Layer 12 of a small transformer language model trained on English Wikipedia (15 layers, counted from 0, width 64).
A neuron's activation on a vector x is GELU(gate . x) times (in . x), where the dot is the dot product.

Input weights of the MLP neurons that the questions are about. A number n stands for (n - 128) times 0.004.
n1 gate: 113, 104, 131, 75, 160, 86, 136, 125, 95, 140, 104, 93, 93, 70, 175, 124, 118, 90, 192, 111, 119, 121, 112, 127, 144, 94, 125, 170, 105, 183, 142, 109, 183, 105, 125, 130, 127, 78, 204, 118, 124, 120, 153, 88, 118, 112, 76, 197, 95, 76, 202, 158, 95, 164, 62, 140, 122, 120, 106, 160, 118, 118, 113, 126
n3 gate: 185, 126, 143, 143, 224, 130, 104, 97, 98, 184, 136, 158, 100, 142, 138, 118, 150, 136, 139, 171, 129, 105, 124, 179, 152, 118, 108, 133, 137, 92, 98, 113, 69, 176, 127, 110, 136, 120, 170, 134, 116, 144, 162, 140, 122, 100, 100, 85, 127, 152, 146, 109, 144, 85, 129, 184, 98, 50, 137, 165, 166, 145, 136, 155
n14 gate: 87, 117, 134, 147, 157, 91, 109, 86, 131, 70, 119, 111, 145, 138, 130, 112, 134, 126, 156, 99, 81, 77, 122, 114, 77, 101, 66, 139, 174, 91, 74, 177, 136, 127, 158, 154, 99, 176, 126, 83, 153, 201, 87, 102, 190, 127, 213, 112, 82, 113, 117, 126, 104, 108, 149, 135, 117, 193, 122, 201, 134, 157, 115, 124
n33 gate: 92, 135, 104, 163, 187, 137, 181, 110, 72, 159, 100, 116, 141, 93, 97, 129, 188, 138, 128, 65, 136, 142, 94, 160, 132, 111, 165, 88, 144, 119, 104, 148, 150, 61, 110, 77, 157, 135, 166, 125, 118, 139, 134, 48, 144, 126, 68, 128, 183, 95, 119, 159, 137, 185, 147, 155, 34, 118, 98, 139, 94, 133, 138, 73
n35 gate: 83, 163, 132, 95, 174, 94, 90, 109, 150, 140, 136, 156, 133, 161, 140, 103, 135, 115, 140, 124, 153, 133, 181, 183, 200, 116, 137, 98, 147, 106, 124, 178, 116, 98, 96, 139, 151, 147, 125, 172, 96, 172, 138, 127, 89, 134, 90, 197, 99, 145, 146, 80, 8, 119, 134, 138, 169, 104, 157, 144, 145, 119, 133, 173
n54 gate: 135, 121, 112, 112, 86, 180, 130, 100, 112, 105, 103, 138, 137, 155, 168, 147, 119, 184, 90, 96, 116, 86, 115, 115, 119, 116, 114, 156, 128, 99, 174, 201, 135, 73, 177, 112, 96, 117, 156, 121, 130, 140, 78, 130, 171, 189, 111, 172, 110, 144, 168, 140, 121, 163, 131, 138, 178, 115, 76, 160, 127, 78, 130, 65
n58 gate: 159, 159, 90, 111, 72, 117, 166, 125, 117, 168, 129, 106, 46, 148, 147, 128, 92, 98, 65, 96, 125, 159, 107, 105, 102, 78, 117, 138, 142, 102, 127, 136, 119, 113, 88, 112, 161, 153, 107, 104, 183, 215, 122, 114, 120, 96, 116, 136, 188, 107, 157, 122, 113, 122, 107, 135, 57, 135, 77, 105, 122, 107, 174, 148
n86 gate: 107, 150, 155, 149, 204, 148, 195, 134, 155, 181, 112, 115, 152, 94, 115, 131, 127, 165, 108, 133, 146, 148, 121, 113, 154, 207, 127, 124, 115, 166, 147, 129, 99, 117, 217, 110, 91, 147, 111, 72, 103, 118, 162, 90, 112, 147, 139, 117, 125, 104, 120, 100, 90, 126, 105, 194, 121, 107, 92, 132, 93, 181, 152, 100
n119 gate: 115, 129, 59, 81, 134, 175, 152, 147, 132, 155, 127, 125, 147, 148, 113, 49, 66, 120, 141, 115, 154, 123, 113, 108, 145, 93, 88, 109, 177, 142, 106, 118, 120, 125, 76, 63, 103, 127, 132, 139, 80, 121, 133, 105, 108, 144, 73, 83, 104, 121, 165, 128, 99, 166, 158, 145, 123, 84, 80, 142, 128, 157, 152, 104
n126 gate: 104, 135, 137, 119, 94, 133, 107, 132, 165, 143, 172, 128, 131, 160, 126, 40, 171, 152, 123, 72, 104, 100, 90, 144, 98, 57, 162, 176, 129, 129, 99, 174, 158, 139, 178, 130, 108, 155, 101, 121, 59, 163, 109, 161, 78, 143, 126, 98, 133, 94, 143, 133, 143, 172, 162, 130, 118, 116, 118, 155, 97, 200, 92, 197
n138 gate: 127, 102, 171, 90, 162, 129, 149, 116, 133, 140, 99, 164, 135, 125, 105, 136, 118, 89, 126, 135, 139, 145, 88, 124, 118, 108, 169, 104, 87, 110, 76, 180, 159, 133, 130, 118, 87, 90, 167, 101, 140, 136, 73, 145, 126, 135, 139, 112, 117, 169, 137, 167, 74, 88, 123, 142, 136, 57, 70, 67, 85, 145, 155, 107
n141 gate: 140, 151, 121, 176, 188, 186, 130, 147, 102, 172, 159, 140, 175, 67, 102, 82, 105, 178, 134, 132, 148, 120, 114, 99, 112, 90, 159, 157, 95, 114, 120, 102, 151, 124, 103, 183, 190, 146, 154, 60, 103, 129, 124, 140, 143, 142, 132, 120, 142, 110, 193, 107, 116, 114, 157, 124, 112, 75, 144, 85, 91, 131, 151, 172
n164 gate: 137, 143, 95, 109, 80, 135, 139, 158, 99, 128, 137, 120, 149, 113, 105, 127, 109, 74, 85, 48, 128, 100, 126, 178, 145, 147, 110, 125, 113, 90, 157, 96, 124, 73, 187, 121, 177, 69, 170, 62, 102, 154, 135, 68, 118, 167, 113, 190, 121, 124, 102, 149, 125, 136, 150, 85, 121, 108, 189, 168, 112, 127, 127, 144
n1 in: 112, 158, 141, 171, 160, 172, 153, 96, 179, 135, 173, 32, 144, 175, 111, 104, 150, 130, 169, 134, 149, 142, 184, 134, 147, 118, 184, 78, 127, 112, 112, 157, 103, 136, 147, 62, 133, 160, 134, 163, 137, 145, 165, 143, 116, 150, 161, 134, 117, 100, 82, 87, 133, 157, 102, 158, 95, 164, 147, 180, 176, 121, 24, 144
n3 in: 103, 91, 80, 117, 170, 75, 126, 142, 91, 149, 133, 103, 148, 146, 106, 169, 110, 96, 160, 151, 112, 144, 130, 109, 90, 235, 112, 136, 151, 121, 80, 163, 72, 138, 111, 92, 127, 138, 190, 102, 151, 121, 154, 163, 55, 123, 118, 110, 153, 123, 114, 139, 125, 123, 126, 101, 118, 117, 176, 132, 156, 103, 151, 124
n14 in: 162, 168, 91, 121, 112, 170, 110, 143, 125, 129, 124, 92, 106, 70, 97, 133, 199, 145, 148, 118, 92, 172, 133, 104, 96, 107, 173, 115, 187, 98, 72, 120, 113, 172, 90, 120, 70, 141, 127, 152, 99, 167, 158, 162, 98, 142, 114, 180, 98, 125, 168, 114, 100, 139, 122, 177, 110, 126, 155, 125, 155, 100, 93, 107
n33 in: 107, 140, 112, 108, 146, 164, 73, 143, 155, 101, 92, 121, 112, 149, 65, 115, 89, 161, 98, 154, 138, 93, 101, 107, 165, 160, 84, 142, 109, 103, 111, 68, 73, 116, 169, 181, 101, 149, 161, 90, 159, 86, 131, 106, 127, 93, 140, 148, 114, 188, 119, 85, 99, 88, 74, 146, 126, 180, 146, 98, 120, 173, 136, 153
n35 in: 115, 158, 93, 115, 128, 96, 93, 122, 135, 199, 109, 228, 163, 109, 133, 109, 140, 179, 209, 103, 152, 165, 54, 157, 35, 181, 130, 89, 72, 116, 102, 139, 118, 170, 68, 59, 139, 133, 177, 143, 140, 173, 137, 104, 163, 69, 148, 124, 169, 80, 119, 157, 147, 76, 129, 181, 129, 62, 128, 129, 132, 100, 124, 167
n54 in: 145, 162, 83, 127, 114, 106, 147, 82, 160, 146, 105, 135, 129, 106, 92, 142, 204, 161, 121, 115, 101, 122, 111, 178, 145, 159, 138, 140, 129, 197, 124, 104, 192, 130, 97, 105, 176, 157, 111, 137, 193, 132, 100, 162, 96, 123, 77, 157, 63, 175, 98, 169, 98, 81, 99, 157, 137, 132, 95, 120, 110, 125, 165, 157
n58 in: 114, 177, 102, 97, 128, 157, 174, 156, 137, 143, 153, 199, 197, 118, 125, 161, 147, 168, 98, 139, 119, 91, 90, 123, 167, 167, 116, 118, 155, 133, 94, 176, 180, 133, 134, 120, 135, 166, 127, 164, 136, 122, 142, 131, 185, 113, 154, 106, 98, 117, 147, 117, 101, 38, 89, 121, 76, 144, 109, 148, 186, 127, 176, 134
n86 in: 125, 115, 134, 172, 132, 47, 162, 94, 114, 127, 148, 149, 135, 158, 114, 156, 132, 156, 117, 146, 124, 189, 104, 94, 118, 154, 133, 169, 131, 157, 98, 150, 93, 123, 120, 40, 110, 95, 67, 136, 154, 180, 108, 111, 152, 126, 212, 102, 126, 118, 126, 135, 156, 99, 147, 160, 121, 161, 114, 94, 152, 115, 165, 160
n119 in: 119, 89, 69, 130, 123, 66, 66, 83, 167, 108, 77, 100, 79, 75, 98, 89, 152, 173, 121, 88, 86, 103, 155, 120, 86, 123, 150, 114, 66, 122, 52, 135, 112, 145, 157, 142, 152, 88, 94, 108, 123, 122, 110, 96, 151, 109, 191, 122, 103, 127, 126, 166, 144, 129, 133, 118, 141, 138, 77, 147, 144, 119, 122, 146
n126 in: 156, 143, 110, 106, 144, 153, 113, 65, 179, 171, 113, 53, 167, 99, 98, 99, 156, 143, 153, 110, 137, 128, 110, 116, 121, 112, 80, 107, 148, 161, 155, 146, 136, 135, 130, 128, 136, 77, 128, 117, 135, 121, 111, 125, 84, 152, 143, 111, 121, 180, 151, 91, 173, 133, 115, 114, 65, 176, 135, 133, 123, 174, 152, 213
n138 in: 153, 153, 120, 177, 128, 142, 164, 162, 174, 94, 123, 98, 170, 186, 152, 132, 131, 133, 185, 112, 163, 86, 94, 132, 106, 158, 105, 86, 143, 140, 110, 131, 108, 121, 129, 34, 154, 125, 123, 126, 130, 204, 136, 181, 159, 139, 160, 118, 186, 128, 136, 98, 139, 127, 136, 120, 121, 133, 169, 81, 129, 138, 89, 198
n141 in: 124, 146, 112, 161, 164, 229, 67, 142, 163, 137, 144, 168, 120, 132, 127, 161, 134, 94, 134, 168, 102, 169, 110, 102, 112, 70, 179, 184, 159, 89, 133, 79, 142, 115, 156, 122, 114, 130, 125, 97, 126, 93, 109, 137, 159, 150, 82, 69, 145, 124, 125, 151, 101, 189, 135, 137, 116, 121, 127, 166, 93, 135, 148, 77
n164 in: 88, 156, 108, 109, 122, 103, 86, 119, 103, 123, 111, 79, 135, 151, 73, 95, 116, 136, 108, 95, 128, 178, 136, 127, 158, 127, 73, 118, 157, 87, 118, 161, 74, 111, 116, 129, 108, 89, 112, 81, 97, 155, 130, 134, 113, 164, 128, 98, 182, 122, 115, 146, 59, 92, 142, 106, 159, 200, 136, 82, 154, 87, 95, 126

Each question shows a token from some text and the vector x that enters the MLP there. A number n stands for (n - 128) times 0.034.

"as": 164, 130, 113, 168, 91, 101, 98, 207, 130, 127, 108, 122, 185, 157, 123, 174, 128, 108, 128, 154, 143, 152, 112, 115, 122, 138, 162, 135, 98, 163, 130, 122, 132, 102, 122, 122, 127, 156, 102, 113, 151, 102, 168, 171, 129, 135, 113, 138, 100, 150, 108, 84, 132, 126, 154, 132, 123, 125, 163, 104, 133, 116, 117, 128
Which neuron lights up most? n119

"u": 106, 146, 146, 149, 131, 135, 108, 212, 136, 96, 151, 121, 124, 113, 148, 134, 95, 97, 95, 153, 130, 95, 140, 118, 133, 173, 156, 153, 138, 110, 130, 153, 118, 162, 142, 116, 107, 133, 97, 127, 92, 111, 97, 128, 121, 101, 114, 94, 142, 138, 129, 124, 129, 147, 111, 139, 127, 157, 153, 132, 152, 136, 98, 135
Which three neurons fire most, strongest first? n54, n35, n119

" through": 110, 127, 117, 145, 115, 107, 140, 173, 139, 124, 103, 100, 119, 131, 129, 159, 130, 124, 172, 126, 135, 135, 117, 106, 137, 151, 100, 43, 89, 109, 112, 100, 189, 124, 103, 125, 119, 124, 133, 169, 99, 137, 171, 112, 150, 56, 141, 131, 147, 156, 119, 116, 84, 117, 110, 97, 128, 139, 129, 123, 158, 95, 114, 117
Which three neurons fire most, strongest first? n35, n1, n141

" election": 133, 86, 124, 131, 133, 182, 123, 199, 145, 133, 152, 142, 133, 125, 112, 147, 126, 114, 139, 140, 106, 141, 94, 101, 118, 107, 130, 106, 122, 121, 120, 115, 159, 142, 166, 139, 143, 132, 110, 117, 141, 126, 84, 148, 178, 81, 131, 118, 145, 121, 130, 159, 104, 109, 175, 149, 120, 145, 115, 123, 143, 176, 100, 102
The two highest activations, in order: n141, n138

" P": 108, 122, 124, 139, 114, 112, 83, 202, 123, 143, 107, 118, 163, 128, 143, 99, 152, 128, 157, 122, 145, 117, 154, 150, 102, 145, 102, 138, 121, 124, 129, 130, 123, 132, 142, 107, 130, 92, 42, 144, 166, 175, 145, 166, 137, 140, 141, 157, 160, 131, 117, 145, 132, 118, 152, 80, 159, 144, 99, 135, 141, 115, 101, 161
The two highest activations, in order: n164, n35

",": 121, 112, 95, 112, 131, 125, 123, 176, 121, 119, 119, 145, 126, 140, 133, 92, 108, 134, 114, 139, 140, 113, 147, 87, 141, 138, 104, 79, 90, 116, 118, 124, 113, 102, 132, 118, 157, 158, 124, 136, 151, 133, 138, 77, 156, 42, 107, 161, 136, 106, 85, 137, 124, 145, 137, 140, 118, 132, 151, 127, 116, 155, 116, 120
Which neuron lights up most? n33

"c": 149, 119, 106, 149, 101, 161, 65, 211, 134, 102, 135, 105, 130, 148, 129, 130, 131, 114, 122, 112, 144, 148, 147, 137, 118, 130, 137, 132, 74, 132, 171, 134, 110, 147, 149, 119, 153, 125, 100, 119, 113, 92, 174, 142, 119, 139, 123, 81, 143, 96, 117, 147, 99, 124, 136, 102, 155, 149, 122, 133, 133, 108, 132, 115
Which neuron lights up most? n164

" Bar": 130, 130, 105, 145, 107, 102, 144, 206, 129, 121, 154, 74, 113, 156, 110, 140, 113, 132, 112, 154, 121, 174, 112, 132, 96, 185, 84, 99, 98, 155, 153, 146, 140, 116, 127, 138, 124, 104, 125, 150, 146, 139, 131, 122, 137, 122, 138, 101, 141, 130, 123, 127, 170, 133, 155, 117, 140, 135, 133, 192, 124, 152, 90, 140
The most active neuron and its activation: n54, at about 0.16

"ra": 142, 146, 127, 157, 106, 161, 103, 209, 151, 119, 123, 136, 131, 107, 136, 121, 80, 118, 89, 132, 118, 143, 110, 125, 165, 145, 155, 147, 143, 126, 108, 106, 113, 149, 134, 137, 137, 127, 104, 149, 142, 131, 108, 150, 123, 88, 140, 101, 143, 129, 146, 174, 145, 122, 136, 137, 111, 157, 167, 102, 132, 110, 113, 112
The most active neuron and its activation: n141, at about 0.37

"oss": 146, 165, 142, 122, 94, 166, 125, 206, 150, 103, 126, 120, 143, 138, 151, 154, 116, 126, 102, 139, 143, 131, 155, 106, 117, 105, 149, 137, 116, 146, 143, 115, 136, 107, 139, 197, 155, 107, 109, 156, 138, 110, 158, 143, 114, 90, 118, 101, 145, 150, 114, 131, 98, 141, 131, 128, 102, 132, 153, 133, 148, 169, 137, 152
Which neuron lights up most? n141

"se": 139, 99, 132, 146, 112, 200, 130, 200, 141, 140, 136, 111, 143, 135, 135, 148, 93, 119, 118, 149, 139, 122, 119, 115, 125, 136, 152, 120, 127, 153, 112, 129, 193, 135, 153, 133, 107, 89, 137, 142, 116, 113, 131, 168, 139, 87, 123, 87, 128, 116, 130, 164, 109, 105, 145, 124, 106, 112, 155, 86, 142, 155, 100, 154
The most active neuron and its activation: n138, at about 1.6

"ie": 118, 133, 142, 137, 124, 133, 130, 218, 143, 118, 137, 121, 131, 129, 106, 128, 93, 104, 107, 170, 143, 120, 105, 128, 127, 144, 150, 159, 136, 144, 128, 137, 137, 128, 136, 114, 120, 142, 112, 134, 121, 147, 116, 159, 129, 80, 119, 92, 143, 140, 139, 144, 144, 126, 124, 131, 119, 137, 149, 124, 133, 126, 125, 133
The most active neuron and its activation: n58, at about 0.14

"ction": 149, 126, 134, 140, 112, 207, 133, 208, 168, 125, 136, 126, 136, 144, 143, 133, 113, 106, 142, 130, 113, 120, 137, 110, 120, 121, 152, 116, 128, 131, 142, 122, 93, 162, 130, 140, 106, 84, 128, 131, 118, 122, 144, 156, 143, 94, 147, 88, 141, 135, 144, 149, 96, 125, 140, 161, 112, 124, 142, 92, 131, 143, 122, 133
The two highest activations, in order: n141, n138

" e": 118, 158, 136, 165, 110, 133, 140, 197, 153, 95, 108, 137, 135, 109, 122, 121, 104, 80, 63, 106, 142, 160, 135, 170, 107, 104, 110, 161, 135, 162, 146, 83, 136, 163, 114, 108, 125, 97, 123, 152, 185, 156, 169, 119, 149, 114, 128, 108, 117, 127, 99, 155, 119, 121, 131, 124, 119, 168, 132, 106, 165, 136, 113, 112
The two highest activations, in order: n164, n58

" re": 103, 87, 123, 190, 134, 117, 121, 161, 186, 188, 80, 102, 182, 111, 73, 121, 127, 113, 84, 118, 224, 101, 140, 145, 153, 138, 131, 67, 147, 132, 152, 111, 146, 177, 139, 122, 70, 93, 152, 112, 168, 116, 105, 107, 149, 97, 176, 95, 151, 132, 114, 135, 120, 139, 134, 144, 98, 133, 116, 117, 128, 96, 90, 115
Which neuron lights up most? n33

"ime": 144, 61, 131, 135, 94, 189, 114, 150, 149, 160, 94, 115, 144, 109, 126, 178, 119, 50, 139, 134, 109, 83, 166, 119, 123, 169, 131, 129, 164, 115, 149, 137, 124, 141, 197, 148, 108, 127, 116, 142, 136, 140, 120, 142, 122, 72, 102, 88, 143, 125, 145, 115, 176, 105, 140, 131, 109, 135, 121, 85, 160, 74, 85, 110
The two highest activations, in order: n86, n119

" B": 150, 133, 100, 175, 140, 71, 91, 190, 159, 107, 105, 91, 156, 140, 133, 98, 119, 119, 148, 130, 130, 125, 114, 159, 102, 154, 62, 107, 96, 120, 155, 122, 113, 142, 104, 116, 140, 60, 140, 138, 141, 154, 146, 157, 170, 145, 127, 132, 155, 129, 108, 154, 123, 146, 139, 87, 154, 155, 103, 176, 150, 155, 108, 129
Which neuron lights up most? n164

" H": 135, 100, 107, 153, 173, 122, 105, 193, 134, 127, 94, 100, 164, 128, 135, 94, 143, 128, 122, 97, 140, 120, 131, 176, 90, 164, 64, 131, 92, 146, 157, 138, 116, 132, 143, 98, 106, 131, 93, 163, 146, 150, 113, 113, 131, 136, 157, 134, 155, 157, 119, 127, 130, 160, 158, 98, 124, 139, 88, 171, 124, 147, 63, 149
The most active neuron and its activation: n126, at about 1.1

" co": 135, 171, 88, 187, 136, 152, 98, 188, 181, 103, 73, 144, 136, 86, 99, 151, 143, 97, 109, 125, 149, 101, 138, 152, 126, 140, 127, 101, 162, 156, 165, 106, 131, 195, 150, 124, 92, 93, 118, 111, 151, 150, 95, 115, 120, 110, 132, 85, 114, 124, 115, 160, 115, 130, 116, 126, 127, 187, 135, 139, 157, 68, 110, 152
Which three neurons fire most, strongest first? n14, n164, n3

".": 99, 164, 170, 86, 101, 122, 135, 185, 176, 146, 86, 127, 147, 145, 142, 59, 87, 169, 137, 128, 86, 117, 137, 97, 119, 111, 124, 124, 92, 119, 116, 118, 154, 107, 133, 129, 158, 126, 133, 128, 122, 106, 120, 102, 171, 85, 106, 58, 182, 143, 123, 152, 158, 96, 150, 113, 130, 138, 111, 114, 110, 182, 103, 106
The most active neuron and its activation: n119, at about 0.99

" Con": 113, 136, 116, 179, 148, 90, 154, 196, 152, 146, 117, 97, 127, 123, 122, 112, 112, 132, 75, 149, 137, 164, 121, 116, 97, 131, 109, 129, 141, 142, 146, 126, 167, 110, 141, 101, 90, 121, 137, 121, 167, 134, 124, 123, 135, 107, 201, 80, 111, 142, 118, 126, 189, 142, 104, 130, 170, 150, 115, 128, 146, 110, 79, 108
Which neuron lights up most? n86

"g": 136, 110, 123, 132, 136, 113, 128, 216, 142, 73, 152, 126, 112, 136, 142, 108, 83, 141, 113, 130, 146, 131, 137, 117, 111, 137, 135, 130, 128, 133, 143, 122, 125, 160, 136, 114, 135, 107, 107, 122, 80, 102, 152, 153, 102, 143, 122, 123, 162, 149, 108, 118, 124, 128, 156, 127, 122, 131, 118, 113, 166, 145, 114, 104
Which three neurons fire most, strongest first? n54, n35, n58

"ell": 116, 114, 158, 133, 73, 122, 138, 191, 154, 102, 119, 149, 136, 126, 164, 140, 164, 96, 146, 125, 100, 91, 131, 155, 113, 137, 139, 89, 138, 140, 123, 91, 107, 107, 128, 160, 149, 171, 93, 135, 145, 129, 149, 145, 130, 78, 119, 127, 138, 130, 95, 123, 87, 116, 150, 142, 91, 180, 130, 114, 150, 129, 110, 109
The two highest activations, in order: n126, n86

" '": 104, 154, 169, 123, 153, 137, 168, 211, 141, 131, 132, 134, 94, 143, 116, 140, 97, 125, 104, 115, 144, 145, 171, 115, 116, 153, 139, 94, 122, 131, 123, 97, 167, 131, 106, 96, 143, 134, 126, 137, 167, 112, 129, 124, 156, 130, 113, 133, 122, 120, 83, 153, 150, 106, 140, 128, 147, 135, 106, 149, 132, 168, 96, 119
Which neuron lights up most? n126

" fl": 139, 119, 122, 188, 135, 144, 137, 187, 103, 176, 103, 145, 134, 111, 125, 119, 145, 107, 130, 137, 197, 177, 155, 106, 98, 133, 108, 163, 146, 140, 138, 130, 111, 133, 124, 155, 122, 107, 104, 161, 124, 117, 141, 161, 113, 85, 160, 135, 144, 159, 84, 112, 116, 109, 114, 104, 164, 175, 100, 151, 190, 143, 132, 118
Which three neurons fire most, strongest first? n86, n119, n54

"er": 133, 129, 135, 132, 121, 102, 150, 229, 142, 115, 154, 138, 118, 139, 120, 135, 118, 119, 129, 147, 128, 139, 115, 118, 135, 149, 134, 109, 121, 153, 127, 120, 124, 149, 136, 106, 136, 128, 120, 123, 125, 115, 136, 140, 110, 115, 137, 119, 134, 125, 122, 107, 157, 125, 146, 124, 125, 128, 136, 147, 125, 135, 133, 121
Which neuron lights up most? n86

" on": 141, 100, 143, 140, 88, 120, 117, 167, 140, 132, 99, 144, 114, 133, 123, 164, 104, 153, 121, 124, 154, 126, 149, 130, 101, 126, 132, 88, 97, 162, 96, 138, 227, 116, 120, 145, 134, 116, 145, 137, 140, 146, 120, 123, 140, 55, 182, 114, 131, 139, 105, 80, 125, 133, 127, 121, 105, 149, 129, 117, 146, 57, 146, 143
The most active neuron and its activation: n58, at about 1.1

"avy": 130, 110, 107, 117, 95, 129, 100, 185, 104, 117, 102, 114, 84, 113, 118, 150, 96, 95, 119, 177, 152, 117, 140, 129, 90, 140, 109, 104, 171, 112, 102, 112, 107, 163, 125, 121, 93, 79, 113, 137, 130, 129, 150, 118, 87, 64, 99, 50, 138, 124, 134, 154, 129, 109, 120, 144, 118, 124, 122, 118, 158, 118, 116, 119
The most active neuron and its activation: n3, at about 2.4

"umb": 126, 85, 120, 195, 96, 132, 150, 150, 189, 111, 134, 103, 102, 134, 97, 142, 88, 139, 151, 130, 113, 166, 130, 124, 69, 112, 122, 76, 28, 123, 168, 141, 92, 124, 162, 163, 61, 108, 91, 132, 156, 86, 173, 108, 59, 130, 158, 127, 133, 123, 137, 125, 111, 105, 148, 116, 127, 179, 145, 94, 157, 181, 107, 136
Which neuron lights up most? n86

" in": 132, 106, 129, 145, 121, 101, 94, 153, 128, 124, 103, 96, 100, 129, 143, 143, 104, 132, 158, 128, 131, 139, 115, 114, 141, 134, 133, 70, 128, 112, 117, 110, 186, 118, 150, 151, 120, 131, 145, 150, 145, 125, 142, 109, 168, 36, 161, 130, 126, 159, 104, 114, 138, 136, 111, 133, 134, 143, 117, 153, 128, 54, 127, 133
Which neuron lights up most? n1

"op": 153, 140, 154, 170, 114, 146, 90, 150, 114, 90, 89, 143, 133, 133, 157, 223, 140, 112, 115, 164, 148, 50, 188, 179, 164, 154, 129, 70, 85, 125, 174, 98, 125, 100, 133, 134, 118, 107, 54, 151, 112, 115, 154, 121, 106, 121, 107, 96, 118, 186, 104, 137, 148, 86, 127, 105, 90, 103, 154, 80, 113, 123, 112, 131
Which neuron lights up most? n86

"ough": 105, 108, 107, 157, 99, 87, 127, 215, 144, 105, 134, 104, 113, 172, 124, 138, 118, 133, 127, 166, 154, 133, 139, 120, 124, 135, 107, 116, 143, 131, 121, 122, 143, 126, 125, 131, 112, 94, 101, 142, 110, 157, 138, 164, 114, 110, 127, 148, 151, 127, 154, 142, 138, 103, 113, 109, 107, 126, 161, 135, 150, 130, 113, 142
Which three neurons fire most, strongest first? n141, n54, n119

"ies": 81, 139, 146, 159, 115, 113, 104, 207, 157, 113, 124, 133, 166, 131, 125, 161, 72, 125, 107, 155, 138, 145, 112, 113, 144, 125, 130, 149, 89, 133, 145, 115, 109, 141, 142, 152, 127, 135, 106, 139, 127, 119, 132, 181, 154, 124, 127, 171, 158, 128, 105, 80, 155, 107, 170, 136, 125, 113, 157, 178, 127, 106, 112, 143
The two highest activations, in order: n54, n126

" ": 115, 138, 142, 123, 150, 119, 109, 182, 168, 65, 129, 108, 147, 113, 139, 92, 122, 109, 154, 103, 192, 104, 102, 121, 138, 127, 154, 62, 88, 135, 154, 120, 161, 119, 143, 127, 106, 115, 131, 124, 186, 115, 95, 161, 158, 173, 128, 89, 156, 129, 133, 63, 159, 126, 136, 133, 98, 136, 85, 98, 111, 132, 126, 143
The most active neuron and its activation: n138, at about 2.7

" the": 154, 133, 126, 119, 146, 125, 107, 158, 115, 159, 148, 146, 145, 136, 105, 155, 147, 126, 141, 119, 122, 146, 156, 140, 100, 113, 135, 102, 115, 129, 114, 120, 95, 121, 99, 101, 99, 119, 142, 152, 182, 121, 115, 102, 134, 43, 106, 116, 107, 218, 119, 140, 147, 124, 149, 110, 132, 144, 110, 100, 144, 106, 101, 134
The most active neuron and its activation: n3, at about 0.72

" and": 132, 114, 113, 89, 131, 143, 105, 151, 131, 149, 182, 131, 140, 161, 102, 97, 105, 96, 138, 151, 168, 137, 155, 140, 152, 146, 93, 64, 123, 134, 124, 107, 138, 134, 160, 123, 185, 144, 157, 95, 166, 108, 139, 129, 126, 44, 117, 112, 146, 138, 104, 127, 129, 134, 170, 143, 105, 117, 139, 114, 129, 106, 105, 122
Which neuron lights up most? n3

"The": 150, 127, 117, 133, 139, 139, 109, 174, 82, 167, 142, 123, 153, 120, 108, 150, 114, 153, 126, 113, 118, 156, 182, 110, 126, 119, 102, 117, 146, 117, 138, 112, 121, 109, 106, 111, 135, 116, 112, 141, 165, 104, 114, 103, 145, 46, 110, 133, 127, 181, 110, 113, 134, 92, 137, 123, 139, 122, 105, 138, 154, 131, 75, 122
Which neuron lights up most? n138

" a": 149, 96, 163, 161, 125, 101, 99, 150, 125, 118, 128, 151, 178, 142, 152, 157, 90, 122, 81, 105, 140, 116, 155, 140, 152, 146, 111, 114, 98, 120, 130, 133, 141, 106, 110, 119, 119, 118, 139, 180, 165, 101, 82, 103, 129, 55, 85, 118, 151, 200, 126, 152, 178, 141, 111, 119, 113, 117, 108, 122, 153, 84, 139, 100
Which three neurons fire most, strongest first? n1, n14, n164

" Sal": 128, 134, 125, 153, 105, 84, 137, 186, 158, 105, 128, 74, 159, 135, 125, 128, 143, 131, 136, 99, 130, 162, 105, 131, 122, 166, 102, 121, 120, 143, 117, 137, 143, 109, 149, 73, 48, 154, 82, 119, 156, 126, 154, 153, 136, 127, 184, 99, 139, 151, 135, 119, 160, 129, 124, 129, 113, 165, 120, 170, 165, 110, 46, 132
Which three neurons fire most, strongest first? n14, n86, n126

"P": 127, 89, 114, 75, 143, 144, 100, 208, 126, 119, 134, 123, 93, 128, 98, 121, 142, 109, 110, 142, 158, 83, 128, 124, 102, 132, 133, 119, 149, 108, 115, 153, 125, 138, 101, 82, 153, 71, 81, 136, 134, 94, 132, 117, 151, 108, 102, 144, 126, 142, 121, 163, 110, 119, 116, 125, 135, 137, 168, 155, 114, 102, 136, 119
The two highest activations, in order: n119, n164